Layer 2 of a small transformer language model trained on English Wikipedia (12 layers, counted from 0, width 64).
A neuron's activation on a vector x is SiLU(gate . x) times (in . x), where the dot is the dot product.

Input weights of the MLP neurons that the questions are about. A number n stands for (n - 128) times 0.013.
n9 gate: 142, 100, 214, 114, 139, 136, 126, 184, 40, 145, 160, 153, 118, 138, 160, 173, 181, 160, 98, 61, 112, 111, 121, 156, 73, 171, 138, 157, 99, 108, 87, 193, 177, 154, 170, 192, 105, 133, 92, 126, 184, 89, 134, 156, 174, 129, 152, 104, 107, 141, 180, 138, 88, 159, 102, 148, 119, 127, 121, 126, 148, 115, 160, 97
n31 gate: 130, 161, 199, 122, 122, 177, 83, 87, 92, 135, 143, 180, 87, 121, 79, 192, 71, 97, 124, 84, 128, 182, 108, 143, 113, 165, 165, 96, 174, 198, 125, 109, 213, 107, 156, 187, 162, 179, 100, 139, 141, 63, 94, 83, 41, 190, 157, 121, 112, 91, 203, 143, 167, 119, 101, 141, 191, 173, 140, 145, 144, 97, 98, 159
n101 gate: 70, 106, 140, 162, 145, 69, 133, 109, 162, 130, 111, 99, 163, 118, 124, 97, 199, 108, 72, 56, 194, 166, 49, 136, 134, 128, 146, 194, 118, 127, 102, 117, 147, 134, 107, 183, 186, 94, 166, 86, 128, 43, 101, 95, 156, 149, 111, 112, 137, 125, 89, 105, 95, 102, 145, 124, 80, 92, 228, 23, 74, 165, 113, 82
n112 gate: 115, 183, 199, 114, 166, 156, 156, 125, 41, 149, 183, 139, 168, 82, 123, 138, 136, 134, 80, 132, 128, 164, 155, 78, 64, 131, 108, 151, 202, 104, 112, 73, 119, 144, 154, 71, 106, 112, 76, 202, 58, 95, 150, 162, 87, 139, 129, 96, 165, 151, 121, 160, 127, 120, 129, 108, 121, 139, 160, 108, 98, 102, 113, 163
n138 gate: 174, 151, 97, 110, 109, 125, 148, 199, 30, 50, 99, 108, 150, 123, 148, 158, 102, 200, 134, 26, 131, 125, 97, 194, 134, 113, 174, 108, 103, 101, 223, 134, 95, 128, 205, 117, 145, 154, 129, 112, 170, 139, 114, 61, 115, 155, 159, 132, 106, 166, 147, 149, 133, 86, 132, 163, 98, 98, 147, 117, 119, 83, 144, 162
n183 gate: 133, 148, 188, 99, 141, 135, 73, 126, 98, 82, 137, 87, 143, 81, 73, 208, 186, 159, 71, 99, 148, 179, 134, 117, 120, 81, 143, 54, 177, 158, 124, 158, 98, 160, 137, 116, 175, 146, 138, 68, 162, 140, 161, 119, 146, 171, 91, 169, 150, 85, 120, 137, 110, 115, 141, 63, 119, 188, 137, 141, 160, 112, 57, 144
n9 in: 140, 109, 122, 103, 131, 115, 95, 108, 177, 132, 128, 92, 80, 159, 119, 70, 88, 128, 128, 142, 123, 128, 143, 93, 213, 150, 108, 87, 212, 100, 162, 138, 93, 121, 45, 125, 160, 141, 171, 188, 198, 165, 150, 87, 58, 145, 105, 136, 170, 131, 127, 106, 164, 180, 126, 176, 138, 98, 180, 131, 101, 84, 104, 170
n31 in: 188, 162, 154, 124, 116, 135, 134, 146, 72, 77, 159, 91, 141, 136, 100, 146, 56, 164, 108, 122, 105, 147, 98, 202, 82, 176, 164, 17, 134, 145, 154, 100, 225, 80, 148, 152, 171, 170, 97, 99, 127, 114, 134, 169, 125, 171, 111, 67, 88, 52, 186, 73, 124, 203, 85, 94, 186, 124, 121, 163, 151, 109, 146, 133
n101 in: 130, 121, 111, 157, 135, 73, 186, 115, 134, 154, 72, 89, 216, 123, 157, 115, 156, 109, 132, 47, 187, 141, 141, 135, 136, 110, 153, 71, 128, 118, 125, 145, 174, 153, 106, 202, 185, 66, 194, 99, 128, 148, 127, 159, 159, 181, 200, 142, 153, 212, 167, 156, 86, 72, 127, 165, 152, 140, 221, 102, 109, 50, 240, 134
n112 in: 150, 130, 100, 82, 173, 149, 152, 161, 187, 91, 159, 117, 187, 182, 155, 131, 94, 177, 112, 65, 133, 116, 156, 142, 155, 101, 118, 120, 212, 108, 136, 180, 130, 95, 48, 101, 164, 209, 129, 121, 221, 116, 123, 190, 187, 131, 165, 151, 133, 146, 163, 173, 120, 204, 173, 144, 160, 91, 183, 125, 146, 116, 127, 170
n138 in: 165, 120, 111, 135, 110, 125, 129, 167, 157, 183, 105, 89, 101, 124, 111, 84, 79, 225, 141, 49, 101, 140, 110, 87, 112, 186, 160, 100, 109, 173, 196, 103, 85, 144, 228, 155, 102, 128, 107, 115, 134, 145, 59, 88, 167, 160, 124, 170, 49, 81, 89, 52, 168, 8, 130, 150, 112, 98, 173, 137, 136, 147, 106, 109
n183 in: 149, 165, 95, 132, 70, 134, 162, 119, 165, 81, 143, 144, 185, 93, 194, 153, 154, 135, 137, 174, 56, 168, 106, 139, 116, 137, 52, 137, 182, 129, 134, 149, 120, 146, 91, 117, 53, 117, 126, 127, 122, 125, 81, 98, 143, 111, 120, 143, 49, 152, 124, 176, 195, 114, 165, 112, 133, 123, 154, 177, 136, 151, 158, 68

Each question shows a token from some text and the vector x that enters the MLP there. A number n stands for (n - 128) times 0.062.

"4": 98, 95, 142, 111, 130, 135, 125, 126, 117, 142, 122, 102, 135, 144, 133, 168, 130, 130, 140, 107, 91, 122, 129, 106, 103, 129, 143, 145, 119, 131, 123, 157, 147, 148, 97, 115, 152, 103, 134, 107, 158, 157, 97, 104, 118, 151, 109, 124, 133, 101, 116, 86, 108, 144, 152, 169, 160, 136, 125, 166, 125, 149, 109, 159
Which two neurons fire most, strongest first? n9, n31

"Ball": 99, 118, 143, 132, 86, 135, 115, 109, 148, 115, 119, 160, 156, 151, 160, 160, 180, 128, 122, 126, 108, 132, 123, 124, 141, 133, 120, 164, 99, 115, 99, 129, 106, 133, 104, 147, 111, 116, 130, 110, 136, 154, 106, 139, 128, 152, 142, 79, 129, 130, 80, 114, 150, 123, 148, 212, 145, 128, 151, 131, 143, 87, 74, 127
The three highest activations, in order: n101, n9, n31

"iang ": 171, 127, 155, 83, 110, 102, 148, 123, 126, 156, 154, 123, 149, 124, 144, 166, 118, 130, 131, 108, 93, 127, 78, 102, 137, 141, 142, 161, 107, 109, 112, 143, 129, 166, 131, 103, 129, 118, 150, 112, 161, 136, 114, 144, 122, 125, 134, 110, 99, 124, 134, 66, 106, 125, 130, 159, 151, 119, 138, 106, 137, 166, 129, 129
Which of these neurons fires most? n138

"ish ": 142, 146, 135, 81, 112, 112, 120, 141, 135, 135, 163, 120, 139, 130, 117, 207, 116, 101, 100, 153, 101, 164, 107, 130, 127, 138, 150, 98, 111, 150, 132, 145, 139, 129, 132, 99, 132, 138, 131, 142, 146, 142, 90, 142, 129, 125, 127, 102, 156, 98, 131, 118, 98, 138, 125, 153, 152, 156, 179, 81, 141, 143, 123, 117
Which of these neurons fires most? n31

"ato ": 158, 119, 169, 85, 119, 122, 139, 156, 125, 107, 140, 143, 155, 111, 143, 197, 118, 133, 125, 122, 122, 156, 108, 125, 119, 129, 128, 95, 148, 117, 105, 121, 151, 130, 129, 84, 95, 151, 150, 82, 138, 152, 114, 139, 115, 109, 156, 121, 116, 131, 135, 103, 116, 108, 137, 199, 143, 115, 112, 85, 118, 116, 137, 114
The three highest activations, in order: n31, n183, n112

"the ": 114, 132, 115, 96, 107, 109, 121, 132, 133, 150, 125, 133, 170, 120, 67, 191, 137, 129, 121, 143, 115, 130, 114, 112, 121, 139, 129, 126, 123, 135, 135, 147, 143, 124, 120, 116, 102, 113, 136, 121, 164, 169, 111, 135, 132, 97, 114, 118, 150, 124, 114, 126, 103, 107, 114, 165, 174, 132, 141, 125, 150, 121, 135, 118
Which of these neurons fires most? n183

"ane ": 134, 129, 128, 76, 105, 118, 144, 137, 134, 154, 127, 145, 164, 128, 138, 199, 100, 127, 142, 133, 139, 150, 128, 104, 127, 122, 133, 138, 128, 83, 110, 130, 174, 152, 127, 112, 111, 114, 140, 125, 131, 134, 75, 136, 120, 133, 138, 128, 118, 115, 122, 127, 94, 101, 131, 188, 141, 103, 128, 105, 134, 100, 121, 129
Which of these neurons fires most? n112

"\n\n": 118, 136, 115, 98, 129, 138, 158, 116, 130, 130, 142, 155, 145, 119, 127, 161, 112, 121, 106, 163, 129, 128, 100, 130, 131, 132, 189, 129, 112, 107, 129, 118, 116, 112, 156, 98, 144, 113, 148, 147, 167, 155, 91, 127, 134, 115, 128, 138, 163, 126, 91, 111, 110, 123, 129, 174, 137, 115, 102, 134, 134, 109, 124, 84
Which of these neurons fires most? n138

"word ": 112, 136, 125, 81, 159, 142, 120, 124, 178, 115, 160, 120, 164, 123, 117, 187, 102, 123, 129, 163, 94, 149, 98, 128, 137, 117, 177, 117, 106, 128, 125, 128, 142, 105, 114, 123, 116, 113, 110, 133, 125, 175, 105, 125, 125, 122, 150, 109, 113, 124, 137, 103, 92, 125, 154, 140, 141, 113, 152, 102, 157, 150, 104, 121
The most active neuron and its activation: n31, at about 11

"/": 111, 153, 126, 110, 119, 122, 136, 117, 110, 161, 123, 118, 158, 112, 106, 171, 128, 104, 139, 142, 132, 121, 114, 94, 137, 161, 119, 133, 137, 69, 125, 129, 155, 124, 131, 119, 128, 111, 132, 112, 115, 126, 106, 117, 133, 144, 135, 116, 133, 101, 150, 119, 120, 158, 132, 196, 124, 134, 161, 157, 118, 142, 101, 155
The three highest activations, in order: n31, n101, n9

"ath": 135, 126, 133, 106, 94, 154, 109, 124, 142, 115, 136, 141, 149, 113, 142, 149, 154, 127, 122, 154, 92, 196, 132, 94, 116, 133, 108, 137, 127, 126, 115, 143, 124, 121, 91, 142, 125, 142, 117, 146, 132, 108, 74, 145, 151, 126, 118, 63, 136, 105, 129, 93, 124, 119, 138, 194, 156, 105, 157, 124, 117, 111, 104, 117
The most active neuron and its activation: n112, at about 17